Layer 4 of a small transformer language model trained on English Wikipedia (10 layers, counted from 0, width 96).
A neuron adds its activation times its output weights to the MLP's output. To switch it off is to set its activation to zero at one token and run the rest of the model.
A neuron's activation on a vector x is SiLU(gate . x) times (in . x), where the dot is the dot product.

Input weights of the MLP neurons that the questions are about. A number n stands for n times 0.0096.
n76 gate: 4 18 18 16 4 55 40 27 -20 7 -10 -20 -20 45 -2 -27 -6 -3 -30 14 -46 -7 2 65 55 -9 -29 -12 -44 19 35 -7 6 10 17 13 -32 20 3 -60 17 16 2 -27 6 21 -12 -3 6 41 -30 -41 -48 5 5 -2 9 -6 -13 -14 40 46 -6 5 2 51 24 5 -50 18 9 20 30 -19 52 0 -53 12 -19 38 -7 -16 -20 -31 2 12 27 -32 32 -14 9 5 -41 -19 -6 20
n97 gate: -42 55 30 36 -26 -1 0 -6 16 -4 28 -15 -43 18 -13 -14 -36 45 5 -24 45 15 -66 24 -5 -22 21 34 16 -22 -30 -44 -2 -23 8 -28 -12 -19 -33 -10 5 33 5 -62 2 19 28 -41 11 11 -9 -19 11 22 5 -4 -13 -19 -20 11 -24 -10 19 1 38 6 -7 12 46 -48 32 16 28 9 -20 28 15 19 -16 -16 -6 53 -30 61 -10 -2 2 7 34 -33 -5 -28 25 35 13 5
n161 gate: -37 -13 -24 -6 -17 -18 73 6 -40 -18 12 -38 8 15 -54 2 3 -15 7 -39 7 -2 -2 2 -35 -2 34 27 -14 7 -16 -42 -10 29 -14 15 -43 -8 -4 -65 19 -10 -7 -34 4 5 -32 15 -14 -13 -25 66 -12 -11 22 8 13 -6 -28 -58 -25 27 -8 -53 16 -25 -2 17 27 -11 -11 23 16 -2 -45 -41 -6 45 24 -1 5 21 -8 45 17 -47 46 -7 -26 -8 -46 -16 -23 17 11 -19
n209 gate: 27 24 -48 5 26 14 -38 57 -29 -48 28 10 -20 6 24 -35 -9 10 19 30 40 -14 19 -9 3 38 13 20 -38 -11 9 -34 3 -66 -29 5 13 -52 36 8 78 19 30 7 15 52 -30 2 13 -5 53 -39 25 -39 -40 -33 38 -6 -5 -6 27 -25 -15 39 -30 -56 -9 7 -54 -17 -6 -13 -40 16 -52 15 18 20 -1 -14 12 -7 -43 20 16 -32 -2 14 6 11 47 -18 12 -20 -9 7
n226 gate: 60 21 13 29 -19 -9 -16 21 9 36 26 -31 -60 49 37 48 5 77 -8 31 11 -11 4 14 14 15 -36 -13 -60 -14 -6 27 31 -22 35 10 -70 40 -26 -15 -4 -34 -5 50 -3 0 -58 -25 38 -1 7 10 -7 -14 26 -27 47 -1 -2 27 -7 0 27 -10 -3 12 7 -40 -52 15 19 15 15 -18 0 -7 -28 1 4 2 -4 -42 18 0 46 -19 -68 -42 -4 -62 -49 18 -29 -48 16 27
n241 gate: -28 65 -15 19 -4 14 -4 -37 24 -4 27 -29 -14 -50 -8 53 -44 -16 5 -42 25 -20 7 25 18 -8 13 31 4 13 -26 3 -29 15 31 -34 -3 14 -26 -6 -9 3 3 -19 1 -9 0 10 -24 -15 -45 -11 -24 -78 14 -52 36 1 20 20 20 -7 5 25 0 12 5 -6 29 24 12 8 -18 -44 26 19 -60 -22 18 -37 16 28 -42 -26 -59 -16 44 -49 -2 -8 -21 -6 35 28 40 43
n76 in: -3 7 44 -45 -18 5 41 51 3 -19 -3 9 22 11 -13 -33 4 -23 -24 -7 -50 -39 26 -31 -23 -3 4 -17 -14 3 53 16 7 -78 18 -56 -46 -29 14 52 -4 6 -10 -17 20 -24 10 9 27 7 42 16 -9 -31 -35 27 -25 -11 -38 31 -15 -41 3 -25 -6 -48 -21 20 -29 52 -73 -5 -28 -13 24 -11 17 -16 34 -46 -2 -47 -34 36 18 16 34 36 9 20 -21 -35 -31 25 -11 4
n97 in: -3 15 19 8 -10 -11 -26 16 11 12 22 69 -26 -15 -51 9 56 -11 26 35 -20 -2 -2 -39 19 -14 0 18 8 16 -20 -19 35 -41 -22 11 -23 -30 -8 28 -18 40 -24 -30 48 26 -19 -23 12 -5 9 -20 -8 -2 -52 -42 21 -12 -11 7 -5 -5 1 -25 17 46 -23 1 39 -32 -1 -18 1 -31 30 18 35 -3 -11 -6 -32 14 22 9 3 -6 41 -18 13 4 -2 -24 -16 -13 53 19
n161 in: 69 0 47 11 -20 34 -6 27 54 1 20 -9 -12 2 -32 -24 24 -20 21 34 20 -2 -24 6 -2 -32 52 8 -8 -47 11 38 -15 44 42 -34 6 13 14 2 16 -42 -21 30 -76 -22 -2 -14 15 -32 -18 -3 -11 -66 11 -29 19 -38 14 16 -6 -24 32 6 33 3 -7 -26 9 26 -49 -24 -12 -11 17 -8 -52 -15 -12 3 35 -22 -9 -31 -15 31 -34 -7 -28 -10 6 -24 -6 -48 -29 7
n209 in: -24 -52 9 18 -12 35 16 3 17 4 -1 -34 57 -11 2 18 -6 27 -12 21 14 23 2 -4 9 9 19 -12 18 -9 -6 1 1 9 -28 -82 46 -16 24 10 -19 56 7 0 19 -26 50 22 -30 -22 -33 -30 -14 3 -11 24 9 22 -5 -27 11 10 -33 -27 39 -22 -9 -24 58 21 16 -30 69 15 -53 8 -35 -10 -80 45 9 15 77 -15 25 -14 -24 12 -28 3 13 -18 13 -30 55 -6
n226 in: 33 43 12 -27 0 -1 -38 -27 -32 -19 -9 0 4 7 1 -22 -45 -44 4 -1 -26 31 -58 -16 14 19 -39 -4 4 6 -31 -4 -4 -11 45 28 -19 27 -1 5 -15 -61 3 56 -10 -1 -10 -13 -27 8 -3 10 17 -15 -53 -13 44 -6 -3 29 -2 -18 -14 -33 -2 20 32 -14 -12 16 -12 -59 94 27 7 39 -8 28 30 34 -48 -20 55 -46 42 -72 -17 50 19 27 -3 -22 16 -43 -22 20
n241 in: -11 -2 -2 15 -5 11 -21 -14 -15 -33 61 -6 -24 -57 5 16 38 10 34 -5 -38 41 8 -13 4 -9 -31 -1 4 -24 56 -7 -9 8 -11 -7 0 -3 -17 9 12 -11 41 -33 28 0 -6 29 14 -8 -21 13 54 15 2 -11 42 17 -4 9 -3 7 37 -4 -18 30 15 -26 -37 10 -3 -63 -5 -2 -2 -15 -12 -4 31 -6 56 -19 -25 -32 -44 -36 9 23 -3 -23 43 -24 11 23 -18 -41

Output weights of the MLP neurons that the questions are about. A number n stands for n times 0.0052.
n76: 16 17 37 -10 -1 21 -11 -8 16 -10 4 -9 -24 17 -15 27 78 -63 -38 -8 -4 -33 9 37 -26 20 19 -2 33 -19 -49 17 -37 -43 -29 44 31 -19 -5 41 24 0 -29 -50 33 -7 12 -23 8 -10 -30 54 27 22 -11 -69 56 19 -36 -9 -49 -94 34 25 -38 -13 -9 -6 29 -27 4 -40 -35 35 24 -29 -16 23 7 19 0 -54 -56 2 27 20 6 8 -14 -27 4 45 15 -13 45 -26
n97: -1 -29 -62 11 9 12 5 -28 10 30 -13 -33 -21 -16 6 2 36 22 -9 15 2 61 21 7 -22 0 13 6 2 15 14 19 -24 36 28 82 -56 -41 41 36 22 41 -12 18 -10 -69 -3 53 46 -32 -9 -25 -22 -41 -24 -13 -49 9 7 -12 12 -25 -29 -23 -32 -5 46 -15 -20 11 -5 16 -48 -1 -53 -5 -22 -35 11 5 -20 -8 16 -6 -5 -23 35 -15 -11 21 10 24 3 20 -48 -23
n161: 22 -40 -8 46 12 6 38 4 -81 -32 -10 -7 26 19 51 31 15 -12 21 -32 42 -21 -12 28 -40 -7 16 32 6 23 -12 -35 -6 3 -48 18 -74 -67 -8 -1 -3 -37 40 -11 16 -13 46 -39 -56 6 17 -39 31 9 23 7 11 28 32 -26 38 33 -19 34 15 -46 4 20 -19 -4 7 8 9 -10 12 -38 7 34 0 -6 22 -25 14 -21 18 -13 47 12 -41 6 9 -20 51 -47 -32 33
n209: -1 22 9 -7 10 34 -6 20 9 -35 20 6 -27 -29 -10 -10 -13 25 2 -42 4 -3 -37 -24 59 32 -18 -12 -14 12 -29 -1 -32 -9 -38 6 32 -19 -29 -27 72 25 -2 -31 5 80 -32 -5 17 8 -10 -5 -7 -6 -32 -1 31 20 -28 -7 0 -16 49 -1 -42 -62 70 38 -30 23 -5 31 34 -8 -72 -62 -27 7 -10 -24 17 -1 -34 50 -1 0 -7 -12 45 19 11 27 -2 17 -79 -11
n226: 16 29 39 5 -17 33 18 60 -31 25 -14 5 12 18 15 19 21 20 -70 26 83 -13 -12 7 -18 34 -53 17 -9 -7 28 -6 25 -38 34 43 -52 -20 -61 17 -41 -30 -30 -46 4 30 5 26 19 40 9 17 -8 24 -33 1 -34 1 -34 -8 8 -6 16 7 4 21 -25 -30 -53 -19 -28 60 3 34 44 12 -56 33 24 7 -21 -6 36 -26 -6 -30 -66 3 -46 -67 -70 13 10 -27 -25 -72
n241: -22 -57 14 -44 -1 64 -41 25 -53 -4 -7 -26 -9 81 -28 2 9 -2 12 -25 -30 -20 49 -45 -24 23 -28 -54 -33 1 -15 -22 21 -18 -22 34 -19 -42 11 -47 -27 42 2 13 -7 7 56 -15 30 -21 13 24 18 37 20 12 -11 31 -11 22 -10 -14 19 4 20 -20 22 24 -36 -45 47 21 28 10 -24 -26 -5 -15 47 8 -3 -24 -7 12 0 35 -20 57 5 -6 -7 35 -65 -3 -30 9

Each question names a token from some text and the token that comes next. It shows the vector x that enters the MLP there. A number n stands for n times 0.021.

Then comes g, the gradient of the next token's log-probability with respect to the MLP's output, scaled to length 1. A neuron's effect is roughly proportional to its activation times (output weights . g). A number n stands for n times 0.0041.

" T", then "er"
x: 18 -18 9 -19 2 45 -9 -16 52 -14 5 22 -6 -21 12 -10 17 11 -9 8 -14 -19 40 -33 12 7 4 3 27 11 -2 -10 -7 12 -2 77 16 14 1 -27 -12 47 -3 -25 -11 -12 2 -11 9 -2 -18 0 28 -5 -23 -16 -24 -24 3 4 3 -22 -31 30 30 -18 -3 7 11 9 -5 42 -81 -37 4 -5 -11 -5 7 57 -9 40 41 9 25 -20 -4 27 -19 6 32 12 -2 16 -11 19
g: -27 43 -1 45 -13 17 -44 34 -23 -3 21 25 -12 19 34 -46 0 -1 -19 -14 22 -16 5 11 5 -11 -16 18 63 -20 38 -15 21 -45 -25 -1 2 13 -17 6 3 -5 -4 -11 22 2 13 2 5 44 -57 -34 4 24 42 -52 -5 11 22 44 1 16 -31 41 -35 -35 11 9 2 -7 27 9 -28 8 4 -8 -34 4 -57 27 0 25 3 4 30 12 4 -9 22 -3 -39 -5 21 44 7 -26
Switching off which neuron hurts the next token most? n226

"oll", then " |"
x: -12 -19 -29 28 -46 -31 8 7 26 -16 -39 -9 18 23 8 -38 -25 -30 -28 1 4 -12 14 14 6 -73 -6 49 -40 9 22 -9 43 -1 -11 1 -4 -2 5 -2 4 46 -20 -42 -43 -12 27 37 3 2 -16 5 16 13 -33 -38 21 -1 -5 27 21 17 11 -1 13 -26 21 -2 29 53 15 -2 18 31 7 -2 10 0 -31 40 21 0 28 18 28 6 -53 -1 5 24 -19 -30 5 -47 35 -12
g: -3 9 -46 -23 -9 -21 -45 -7 -27 25 -17 4 -60 -14 -1 30 -4 20 -23 32 -35 47 48 13 44 -16 1 1 -12 -25 0 7 -10 -1 29 -43 -17 -11 16 21 -22 18 9 -40 -27 -51 -3 -54 43 7 50 -15 7 45 27 -3 -17 -4 57 -18 28 -4 -29 -5 -40 -2 -5 33 30 0 -43 0 -5 6 7 -7 19 -1 15 -13 -5 -7 12 -19 20 11 11 6 2 -6 -14 47 -25 -3 -5 -25
Switching off which neuron hurts the next token most? n209

"ed", then " St"
x: -19 16 4 -10 -17 -9 -92 -7 17 15 -6 -11 -23 -28 -2 -25 35 -10 -20 -21 -2 19 31 4 3 28 -13 -10 17 -8 -7 -20 8 -38 -16 9 -42 -7 39 23 -10 38 16 22 -16 -11 -21 -5 24 -27 -33 18 39 6 8 -10 0 -3 24 22 19 4 2 12 -21 -8 29 -39 43 -17 37 45 -13 -10 -7 13 19 -18 6 -41 -22 -6 16 30 63 0 -16 -14 -16 -33 -4 7 5 30 -3 8
g: 27 60 -5 -23 30 5 30 -31 14 -23 30 -10 3 -19 65 15 -6 23 -21 -32 -29 41 -19 11 20 -6 3 68 -9 -27 -20 -12 8 -24 30 -2 -3 -14 -2 -39 28 -24 34 31 -12 -19 14 -23 15 23 -27 10 18 0 -1 23 -11 0 -44 -30 -37 8 6 17 56 32 12 23 17 13 1 -40 -20 1 -11 2 -28 19 -19 -5 -19 -2 -14 -36 13 17 18 -3 44 -23 -33 14 21 -40 1 37
Which neuron, switched off, raises the next token's probability most? n97

" of", then " B"
x: -19 17 -3 -29 -25 -5 -6 -26 12 23 34 1 -2 -42 -12 -41 -10 11 -18 16 10 39 -37 -10 -13 23 0 6 26 -7 18 -33 16 -4 20 17 -49 -8 9 -25 -45 7 24 6 -39 -5 7 -48 33 17 -21 -26 34 -1 -3 9 -6 9 8 0 -7 -18 20 15 -13 17 20 -12 54 15 -31 -18 -6 -30 29 8 12 20 17 -23 -12 0 14 63 4 8 18 -34 -30 -14 8 14 11 -29 -14 13
g: 27 -8 -38 -24 23 -29 0 8 -24 -24 32 15 -13 -26 -32 -6 22 -17 -15 -10 -1 -15 52 16 -10 -18 -40 -25 15 -12 33 -5 -18 -2 48 3 -9 -26 -22 -22 13 6 -35 -20 -31 16 38 6 27 5 8 -14 -7 -59 -4 24 -2 21 12 -22 34 -43 21 17 33 -22 -1 -22 -9 -27 -5 -35 4 -7 17 82 12 -4 -20 -22 0 -63 -4 -4 27 6 13 2 17 -19 0 45 -35 0 -48 10
Switching off which neuron hurts the next token most? n97

" f", then "und"
x: 7 -10 -8 -38 28 26 -7 3 63 23 22 -18 -34 15 7 -11 7 -17 -26 -3 8 -20 38 15 13 -1 21 10 39 21 7 3 -41 -23 65 30 -27 9 0 -35 8 24 7 4 10 -5 10 -2 -15 34 -57 -31 40 3 -6 -17 1 4 34 -25 14 -7 -45 -18 27 -9 9 23 -11 16 12 12 -13 -29 5 -25 11 -24 -27 45 9 2 19 -15 25 28 -4 -19 -12 0 14 -11 -6 -5 -55 -18
g: 4 -28 5 -5 2 -40 4 -15 17 -22 14 -27 0 -64 46 -20 -63 -26 -24 -16 7 29 39 -26 -28 -22 -12 16 -6 -16 -15 22 -13 20 15 14 9 1 -17 23 0 -17 14 -10 15 -62 37 -27 -17 -33 -29 -22 -30 33 -44 -39 -9 -5 -4 15 18 33 21 -50 -33 4 -1 -9 -15 -18 -1 13 29 -46 24 17 14 31 -19 -41 26 11 -9 32 -1 -25 3 7 -14 -3 -40 -11 35 -22 9 22
Switching off which neuron hurts the next token most? n76

"ah", then " H"
x: -40 -28 11 -23 -15 -23 13 17 15 9 22 30 -11 -3 -10 -70 -3 -40 1 8 23 14 27 -1 0 -13 -22 37 -21 41 -1 -32 -29 -11 -32 0 -26 -16 3 53 12 22 -61 -27 -29 -35 26 45 14 -64 26 -18 15 17 4 16 -17 -4 30 -10 15 -22 -19 -11 -2 -18 13 13 -2 20 -5 -13 -57 0 42 -2 31 31 7 -3 -4 28 -30 19 9 -29 -29 -13 -15 0 6 23 -5 -17 -20 8
g: 7 19 1 -45 35 -30 0 32 -35 11 -30 57 -16 -14 36 7 -28 6 -5 -6 31 -6 -43 5 -18 -1 9 6 -4 -8 -20 2 -37 12 18 -29 0 -14 12 43 7 -9 -5 22 14 21 -22 -19 52 24 34 38 -15 -29 17 20 41 -68 24 -5 17 9 -8 24 17 9 -2 -16 -21 -24 57 -12 8 6 84 8 10 25 30 5 -1 -13 36 -14 8 2 13 46 -3 -11 5 11 15 -28 13 -13
Switching off which neuron hurts the next token most? n209

"ess", then "ly"
x: -65 28 -21 -29 23 -3 21 -40 -11 -6 21 22 -14 11 2 2 17 -44 -2 21 -1 37 4 23 38 33 -12 19 12 4 -8 6 20 -1 -10 31 -32 -11 -50 -14 -8 44 -59 -1 0 -23 -1 17 2 -12 -25 -15 7 25 25 20 -30 13 30 -22 -2 28 -22 -8 -6 -2 26 -3 51 57 -11 38 0 -14 0 2 3 0 -2 10 -17 8 20 28 7 26 -18 -32 -34 21 -15 -1 -17 6 -40 -5
g: -21 -36 40 -4 -22 15 -9 -14 37 53 -42 -7 2 47 29 23 24 -13 22 -11 3 -38 47 -41 -10 -19 21 -7 14 36 47 -26 17 9 19 9 -13 10 -32 -12 -21 -24 -5 10 -19 10 -3 37 -5 11 9 -17 4 -14 32 -10 -30 15 -34 -7 -1 3 -20 38 3 -16 2 3 -12 26 32 27 -15 33 24 -24 14 6 11 -12 32 -3 3 26 -43 -42 47 -9 -27 -26 71 -31 -32 14 -1 10
Which neuron, switched off, raises the next token's probability most? n161

"res", then "id"
x: -30 38 -55 -15 3 -2 -12 4 51 19 11 -37 4 14 2 -2 -37 11 7 12 1 -7 14 34 0 -6 9 15 24 -24 0 -2 -6 -16 17 3 -25 -35 21 -11 -19 28 26 -12 -34 19 16 -5 -18 -20 -19 -37 -4 12 27 -20 5 -8 -7 22 9 9 -50 -7 -34 -9 -3 32 46 60 -31 -4 38 18 23 9 -28 -1 -19 -9 3 31 0 17 39 52 -44 -3 -19 -9 12 16 -51 21 23 -19
g: -18 53 27 -58 -10 0 -2 -28 19 23 -16 8 7 35 33 -30 -20 -10 -35 -27 -6 34 -6 10 -6 -6 -19 36 -29 19 9 -20 -31 16 0 15 30 0 7 52 -10 35 24 23 27 -25 -26 -31 -4 -22 11 22 -3 -32 -36 26 -4 25 27 -10 -14 35 9 10 29 50 26 32 -7 12 -62 -4 -25 4 -1 33 -42 -14 -25 4 -3 41 16 -15 40 -16 49 -18 3 -17 -39 -1 3 -2 -7 4
Switching off which neuron hurts the next token most? n241

" Can", then "al"
x: 15 5 11 -9 1 -28 13 3 23 -24 -62 36 8 32 0 -17 6 26 -27 -15 -33 -43 -3 -10 6 1 11 -7 22 29 19 -39 -27 -8 -2 43 -28 11 -33 -30 -27 33 -14 2 -19 3 -3 -7 34 3 -18 -19 30 -9 -16 -44 -25 30 16 -15 1 8 -56 17 -24 -33 -16 -10 39 30 -49 -20 -20 -20 5 -5 -24 5 8 9 -30 -29 -14 -14 31 -22 0 -13 -27 -10 26 29 -23 7 1 -10
g: -34 10 -20 18 -47 8 13 -20 3 -5 -29 -8 20 -6 10 -15 39 -4 22 9 -8 -22 12 10 24 14 37 9 18 -42 -46 -29 24 3 -7 18 9 1 -22 -2 -31 -28 -37 51 15 -71 22 32 -18 -10 27 7 25 53 34 -20 26 -43 22 -25 34 -22 9 27 5 8 -15 10 -25 -50 -10 -16 -29 -45 11 33 7 17 -35 13 5 12 13 -2 20 28 -12 -24 -38 -18 -4 24 -28 15 -19 -27
Switching off which neuron hurts the next token most? n76

"es", then " ass"
x: -54 5 -3 -30 8 -25 -44 -9 16 -20 2 -37 22 -9 -30 -1 22 -29 -48 -15 -26 6 49 14 25 -21 0 28 13 -39 -8 -21 7 -11 -8 5 -25 -33 20 5 30 -7 -42 21 -20 21 -9 -15 34 -38 -9 15 3 -15 -12 -1 38 5 35 18 9 -6 -11 -14 -29 -46 10 7 43 18 -17 3 -6 -6 -37 8 -25 -23 3 14 24 -1 -9 19 51 -4 -30 -18 -40 -26 17 24 -17 18 27 -25
g: 21 4 -35 -35 -11 7 2 -5 -42 -19 -23 -10 7 41 17 2 2 -20 -16 22 -10 31 5 4 18 -41 2 -31 22 2 -37 -13 15 10 -39 -31 -36 9 15 -2 -58 5 9 23 -19 -5 -14 22 2 -50 29 25 -1 10 30 -7 11 1 -41 -65 -18 -14 19 -25 -11 6 -6 -1 -32 1 8 -10 -16 -3 -1 -23 -28 28 18 -5 -27 28 26 9 0 6 19 23 -61 -47 -34 20 30 -68 27 40
Which neuron, switched off, raises the next token's probability most? n209